Layer 3 of a small transformer language model trained on English Wikipedia (9 layers, counted from 0, width 128).
Take only the direct path to the model's output, skipping the later layers: a vector added to the residual stream pushes a token's score in proportion to its dot product with that token's output vector.

Output vectors of the tokens that the questions are about. A number n stands for n times 0.033.
"aceae": -37 -18 4 56 -21 -17 -29 3 54 0 24 -30 39 36 24 -11 19 -1 3 -38 -6 33 43 15 -37 -48 23 -15 29 -51 -24 36 19 -15 18 20 4 1 20 -4 19 52 -34 -29 29 16 16 -15 14 -28 -20 53 -39 -30 8 -11 23 15 24 29 -1 2 2 35 -27 28 -82 5 26 12 -48 2 46 -9 -46 5 -27 7 -32 -7 -10 -22 -23 53 -4 -17 -7 9 -6 -1 21 -7 22 -3 7 0 -27 13 13 -37 15 10 -34 -18 3 -55 -13 10 -52 28 -8 19 -2 -34 -41 -20 19 24 30 26 -31 -6 38 33 8 36 -8 -49
"eight": -24 5 -25 -12 -22 15 24 12 -2 -23 -5 -22 8 -17 22 6 24 16 29 -2 18 -12 35 27 -15 -16 42 1 17 16 7 21 15 9 26 -17 23 -15 -45 -5 26 0 -20 -10 8 -11 5 -25 -19 -20 -37 12 -11 -28 -14 -14 55 7 4 14 18 -9 -11 22 -26 38 -31 0 -15 31 31 -7 -38 -32 26 24 16 14 5 -8 29 -19 -2 22 -7 -21 -16 15 17 11 -7 16 1 -12 7 -33 29 2 15 -25 -23 30 -6 10 -11 -47 -7 -17 7 2 -40 12 -37 11 -35 1 20 13 -8 18 -43 -22 11 35 -13 9 3 -9
" entire": 6 -3 -10 17 -15 17 3 -27 -11 -14 -12 0 -10 20 -9 -7 -22 13 11 -1 22 12 22 22 -15 -5 -14 14 20 12 -29 -13 9 -1 -4 18 9 -11 -4 10 15 -5 30 -18 5 0 15 -18 -27 20 -38 10 4 -30 19 24 0 18 0 2 0 -25 -13 -4 4 -10 8 3 13 -26 -13 41 -19 13 6 -11 -27 14 -4 -23 17 18 3 16 -8 45 -26 10 -29 -18 26 57 -9 38 7 -8 4 6 13 -17 4 19 17 -1 -6 -34 -15 -22 -12 -3 -5 14 -34 6 -24 -10 19 -2 -1 -11 -25 -25 22 9 20 6 -23 -2
"Basin": 1 -3 31 9 -31 -2 23 -41 27 1 -26 -31 15 25 0 1 7 10 23 1 27 14 35 6 -52 -35 19 20 11 1 2 7 19 8 16 2 36 12 -31 -4 -23 -20 -9 -15 -5 17 48 22 10 -7 28 -17 -18 28 -37 -10 -10 23 -30 3 7 25 -6 -17 20 7 -14 -21 -10 0 -44 -11 -11 -21 -40 -27 -9 -9 5 11 -7 54 -7 19 -1 8 24 -3 8 -31 22 24 -26 9 21 -15 -14 -3 -17 -22 43 7 -32 9 2 -6 -24 -4 23 15 4 -44 -41 -19 2 -14 -2 11 35 3 14 4 -11 15 15 12 2 -30
" ====": 17 24 24 -9 -8 -40 41 -34 93 0 6 -10 -36 -54 7 -7 27 -18 24 -26 -43 -36 23 11 1 -24 35 -22 13 -33 -41 -37 41 8 -29 10 20 0 -26 27 30 8 21 -51 -19 12 32 -18 -21 22 -32 15 -34 5 62 -32 -34 16 3 -14 12 -17 28 -4 -1 21 -26 -7 46 30 -33 10 -3 -4 2 -23 -55 2 16 -6 -16 20 -9 55 -12 -10 -3 60 -13 -10 -2 -15 -4 41 33 19 -35 51 -12 6 -4 -10 5 35 12 41 38 -26 7 50 16 -29 -25 -22 -47 -30 28 22 -4 4 -5 -75 -1 -13 0 11 5 -5
"opted": -6 -10 -7 37 -5 24 -8 -25 -13 5 43 -21 37 -15 -7 26 32 22 22 -13 -8 -21 26 -10 -1 -26 31 -24 41 25 3 -14 19 21 20 -12 20 -25 -26 3 46 7 -28 20 4 25 3 8 -14 -44 -5 18 37 -7 -46 -12 10 8 37 8 -5 -32 11 17 8 43 -26 3 36 -2 -37 31 -32 -11 -37 9 13 -10 -13 -11 13 -3 22 52 -10 -7 4 18 -11 -2 6 -11 4 -26 6 27 5 8 -3 3 -31 -3 -45 -6 -6 -16 -21 -59 -22 19 -14 -21 -14 7 -28 -7 -28 27 45 -15 -31 -18 -12 0 13 20 -33 12
"stration": 2 -30 -9 48 27 20 7 -22 31 0 33 -18 30 13 25 -5 3 11 25 -12 -15 -22 35 17 -14 -35 -3 -34 31 14 -28 10 28 14 29 -25 -4 0 -4 21 16 -21 -50 17 -22 57 4 -30 -51 -12 -36 0 14 6 32 -41 -17 10 -21 16 14 38 -2 22 -4 -3 26 -6 -15 -13 33 22 22 -83 -19 -11 -39 26 -17 34 -21 28 -34 56 -24 -36 -21 -20 -29 37 -9 33 1 13 49 18 8 5 17 -4 13 -3 -32 19 -9 10 -17 -3 -16 0 8 15 -64 9 -40 3 1 2 -27 3 -33 11 20 -26 11 32 -21 -22
" next": -24 -20 -9 32 -12 37 -2 -7 -15 -13 -16 7 -10 10 9 -2 19 14 -6 3 46 1 18 19 -7 -34 -7 30 -14 29 5 -15 17 -4 -14 1 11 -24 16 6 7 -22 2 -13 21 -3 -3 1 -54 12 -29 13 9 -12 18 -4 6 12 -2 21 17 -40 -4 -17 28 1 23 4 -1 4 -19 11 -23 41 -31 -30 -34 11 2 8 39 5 1 26 -38 40 -9 -1 2 -21 9 13 17 35 -2 -12 24 13 1 4 -10 4 -25 1 -7 -17 -29 -17 -1 -36 -7 10 -16 15 -28 -25 -6 10 6 8 -39 -9 24 6 2 12 18 8
"avg": 17 -11 43 15 48 -6 8 -39 51 11 -11 -29 12 21 -1 -38 9 21 -17 3 -1 -3 35 -14 -24 -14 30 35 60 -3 24 51 28 15 66 -33 2 -8 -12 4 -4 -9 -11 -21 20 -5 5 25 -27 30 18 2 22 12 -24 26 1 18 -6 6 7 -22 2 28 -3 9 -51 -35 -49 -7 4 15 -15 -14 -59 -37 13 -13 17 -42 24 -5 -4 0 -26 12 -23 -2 13 -8 14 7 -13 -8 25 -22 -21 -10 -24 36 7 -11 -54 0 -40 -7 -26 -1 7 7 36 41 -11 39 13 -41 9 -7 -4 -9 -11 -44 -45 -3 -3 55 1 -33
"^{#}": -23 -17 -4 12 30 14 -41 -28 41 -33 -19 -31 5 16 25 5 -5 -21 7 6 -3 5 28 -25 -8 -8 23 32 51 -52 -18 -12 5 30 35 -10 17 5 6 7 43 40 -44 -32 46 -32 7 22 -21 -36 25 23 46 -21 -6 -14 -43 19 5 -6 4 -32 27 5 -27 1 25 -39 35 -4 -29 13 2 -7 -39 -33 40 26 12 -82 13 46 6 47 1 -5 -12 -10 5 -15 2 11 -15 -1 53 11 -16 15 17 -15 -12 -33 -39 16 1 -3 6 -9 -13 8 2 16 -29 -2 -61 -29 3 3 6 7 53 -15 14 48 -7 -18 5 -18
" whom": -12 25 73 1 -44 37 12 -75 9 -31 40 -9 60 21 -15 -21 11 -28 24 4 56 23 15 -1 -26 -7 3 12 -7 -39 23 -11 -6 -4 29 18 24 36 -26 33 9 35 -16 -19 -11 -22 -43 18 -39 -25 7 4 45 -4 -13 -23 18 12 -27 9 18 -21 31 -3 -22 -13 8 -30 -2 1 4 7 35 -29 -26 4 -73 27 42 -10 12 -20 9 13 -2 17 -17 9 -13 -14 -12 7 1 14 -22 4 0 12 1 -2 8 1 -3 -7 -17 21 -34 30 -4 16 19 -10 -16 -33 -46 18 -17 17 50 9 -64 -12 -38 44 16 -6 -19 -8
" exam": -5 -51 -8 15 -16 10 -18 -30 -3 18 -4 -6 20 51 24 5 15 9 0 16 -11 -37 39 7 27 -14 9 10 23 0 -17 -20 26 -4 27 -13 16 -13 -5 -4 -7 -11 -53 -10 9 0 -41 5 -32 -24 8 31 46 12 -9 -18 12 17 11 50 -1 -17 -23 7 17 41 0 -19 7 1 -5 -5 -9 -13 -26 -3 16 0 5 15 9 29 0 45 -16 -10 5 38 7 32 23 4 -12 -5 28 -32 -12 -11 -17 -18 9 27 -28 -32 -9 -22 -9 -2 -21 -7 -5 0 -49 -2 -46 14 21 25 -23 -11 3 -7 16 -12 -29 58 -32 14

Each question shows what one neuron of this layer's MLP adds at an activation of 1. A number n stands for n times 0.032.

n245: 8 0 -19 2 -2 -11 14 8 12 -8 7 -22 -6 5 -6 3 7 9 1 5 -5 -17 14 -4 5 -3 -6 9 -18 3 4 -15 -4 18 4 5 -14 3 10 18 -3 -8 5 11 -6 5 -14 8 1 1 3 5 -10 5 2 -11 0 0 -3 -1 0 0 1 -11 -7 7 14 1 -12 8 3 2 -7 -2 -5 0 0 -17 -4 -1 -1 -10 18 0 -18 9 12 -3 -5 -11 -2 4 6 -1 -9 1 2 3 12 -8 3 7 -6 6 -4 1 -2 -5 12 4 5 -1 -22 -1 3 -7 -3 0 2 14 2 -5 3 15 -1 4 -10 5
Pushed up most: " next"

n23: -5 -6 -18 25 0 -6 -5 -6 -1 -5 -8 8 3 -11 -13 5 15 -5 7 -12 -8 4 7 8 -3 0 8 11 10 -9 -6 10 -2 -4 -6 3 -4 -5 6 -2 -8 -8 -5 -19 -1 -2 5 6 -3 7 4 6 4 -4 1 -8 -7 -3 -12 10 1 -11 2 1 -2 4 9 6 -11 -15 -2 5 8 -2 -16 1 8 -8 -14 8 -10 3 -12 4 4 13 16 13 10 -2 11 7 10 11 3 -4 -7 14 1 14 18 2 -6 -15 -7 8 -19 -1 -3 10 -24 0 2 -2 3 2 -6 -1 -2 6 0 6 -6 3 23 -5 10 -6
Pushed down most: "eight"

n10: 7 -11 1 -10 3 2 2 10 -5 13 0 -31 11 9 -11 9 4 -12 6 5 1 5 4 -5 3 8 -8 -11 5 -6 -11 -11 21 -5 -11 4 -1 3 15 8 0 -3 2 19 2 -7 -3 -2 -3 -10 -11 9 -3 13 -7 -1 3 -6 12 -5 1 0 -1 -7 -8 1 -4 8 0 12 7 -2 7 -9 7 -3 -7 -11 -21 -15 -6 13 2 5 6 2 7 -1 -1 -1 -1 6 3 2 3 1 -10 -2 0 5 -7 -7 3 3 -7 -1 3 4 -4 -6 -9 4 7 -6 -7 -11 7 0 7 -11 8 9 1 0 6 5 9 -1
Pushed down most: "avg"

n31: 2 0 5 -10 4 5 0 9 -3 2 -4 -3 2 -4 3 -2 -11 1 -2 -2 -4 -3 22 10 0 5 -4 2 11 6 1 0 -4 0 -4 -9 5 2 7 -3 -10 -4 -4 -5 2 3 -7 6 0 5 -6 3 3 0 4 -6 -6 -17 -1 -2 9 6 -6 1 8 -8 -2 -2 5 -6 -5 -11 -1 -11 -2 -3 9 5 6 10 5 -3 9 -4 2 6 1 2 -1 2 1 3 9 6 3 -1 11 -14 5 5 4 -1 -1 -20 6 -7 5 4 -2 -5 -6 -4 -6 -6 -7 6 5 3 -4 5 3 2 1 -4 -11 -4 -8 1
Pushed down most: " ===="

n47: 3 -2 2 -10 5 -10 -5 2 -10 3 12 -9 -1 4 -6 -9 1 -2 12 -3 -11 -8 -1 0 -7 0 -6 19 -3 8 5 4 13 4 3 -3 9 4 -2 -5 8 1 -1 10 12 -9 -22 6 -3 -5 2 10 -4 1 2 -13 2 -10 -2 4 4 4 4 -2 1 -2 10 3 3 8 9 -5 6 -3 -6 8 -15 -1 2 -9 1 -2 4 -1 3 -4 15 2 17 -10 11 -3 -16 -9 9 -4 -15 1 -7 2 -18 -4 -1 6 1 1 -10 -1 -4 5 6 -8 4 16 -8 2 -2 -6 10 1 -9 -1 -12 5 7 -6 18 4
Pushed down most: " entire"

n76: 5 -1 -3 -14 10 -4 12 -4 17 8 9 -17 -5 -5 0 7 -2 0 -3 0 -1 2 1 12 -4 -4 -8 7 -1 -5 -9 3 -3 9 0 7 1 1 -2 1 5 -4 3 -2 0 4 -7 -2 -11 -12 -2 3 -2 -8 -5 -2 1 3 -4 -3 4 -1 -3 -7 -1 -1 -2 5 0 -5 1 3 4 18 3 -3 3 -4 -1 1 1 2 10 2 -11 8 -1 7 -5 4 -3 3 2 -10 -10 7 10 2 -3 7 -1 -1 -4 -4 -7 2 11 0 -1 -6 0 -11 -5 -8 -2 3 -3 0 8 1 7 12 -2 14 -3 -7 4 -7
Which three tokens does it push up most, strongest first? " ====", "^{#}", " whom"

n80: -7 19 -4 9 0 3 -12 0 -10 -2 -3 4 5 1 8 9 7 1 -9 -3 -6 -5 6 5 1 15 11 11 4 0 -1 5 5 -6 10 -3 -5 -1 -4 0 -6 -14 12 -6 4 -15 -2 7 -5 -18 -1 -6 -7 0 6 -8 -2 -3 -12 2 -7 -3 5 -9 0 -1 -2 8 -5 -7 4 2 -5 0 -6 15 -1 16 -3 8 7 -10 5 -12 -1 -3 -4 1 -9 10 -1 1 2 11 -1 0 1 -4 -9 1 5 3 2 4 -13 -6 6 6 2 -3 -4 11 -2 -3 3 -1 5 -2 2 -4 -1 6 1 -13 12 -5 -1 4
Pushed down most: " ===="

n207: -7 -3 -5 9 -5 -8 -2 6 -4 -6 -6 -16 -6 -1 -5 -6 3 4 8 -3 -4 -1 14 2 1 11 5 3 12 -8 -1 -6 7 -2 -4 4 -6 -4 17 4 -3 -3 14 6 -7 -7 -5 -7 -4 3 2 0 -3 -1 -13 2 -3 -2 0 -2 0 1 5 8 -1 -19 4 10 -4 -3 -3 -5 -1 -7 9 0 4 8 -2 3 -3 -1 6 -2 -5 9 10 5 -10 -4 6 9 3 -4 -15 -8 5 -9 4 -9 -14 6 -3 2 4 4 16 -1 -1 6 2 4 13 18 5 1 -1 -13 4 5 -6 1 4 1 4 -7 -9 9
Pushed up most: " entire"

n6: -12 -16 3 -9 3 1 -5 -6 -3 -1 -9 31 16 4 15 7 -6 -13 -13 6 10 -4 -9 6 -7 -2 17 0 3 -10 -4 14 5 2 2 1 10 -4 1 0 9 -8 -11 -6 9 11 -1 -2 -11 -4 3 -2 -5 0 5 3 -7 -21 3 -11 -1 -1 4 4 15 -11 -10 -3 3 -6 3 2 -3 14 -11 -12 -7 4 19 1 8 6 -9 2 4 6 1 -6 -2 3 -3 2 -2 1 3 -6 4 -1 -2 2 3 3 5 0 9 -10 5 4 2 -1 -5 -8 1 -16 -2 9 4 3 -6 -11 10 0 -6 4 0 14 9 -3
Pushed down most: "opted"

n84: -17 -4 7 9 -6 -5 3 -14 4 -3 -4 15 -9 1 -6 13 -7 -8 -11 2 3 -9 -6 5 6 11 -4 -3 -8 -2 -13 -7 2 3 2 -2 0 -3 -7 -3 14 9 1 5 6 0 1 7 -6 10 14 -5 7 -3 -13 12 -2 7 3 -5 -2 2 3 -9 1 -6 4 -5 9 -5 3 -6 7 2 -3 -6 7 7 8 5 -2 0 5 2 -4 1 -9 -3 -8 1 2 1 -2 3 5 3 8 1 -4 -1 -5 -2 -6 1 -6 9 9 -3 -4 -9 1 2 11 2 -10 1 1 -5 0 0 5 3 -8 9 2 -1 -1 4
Pushed up most: "^{#}"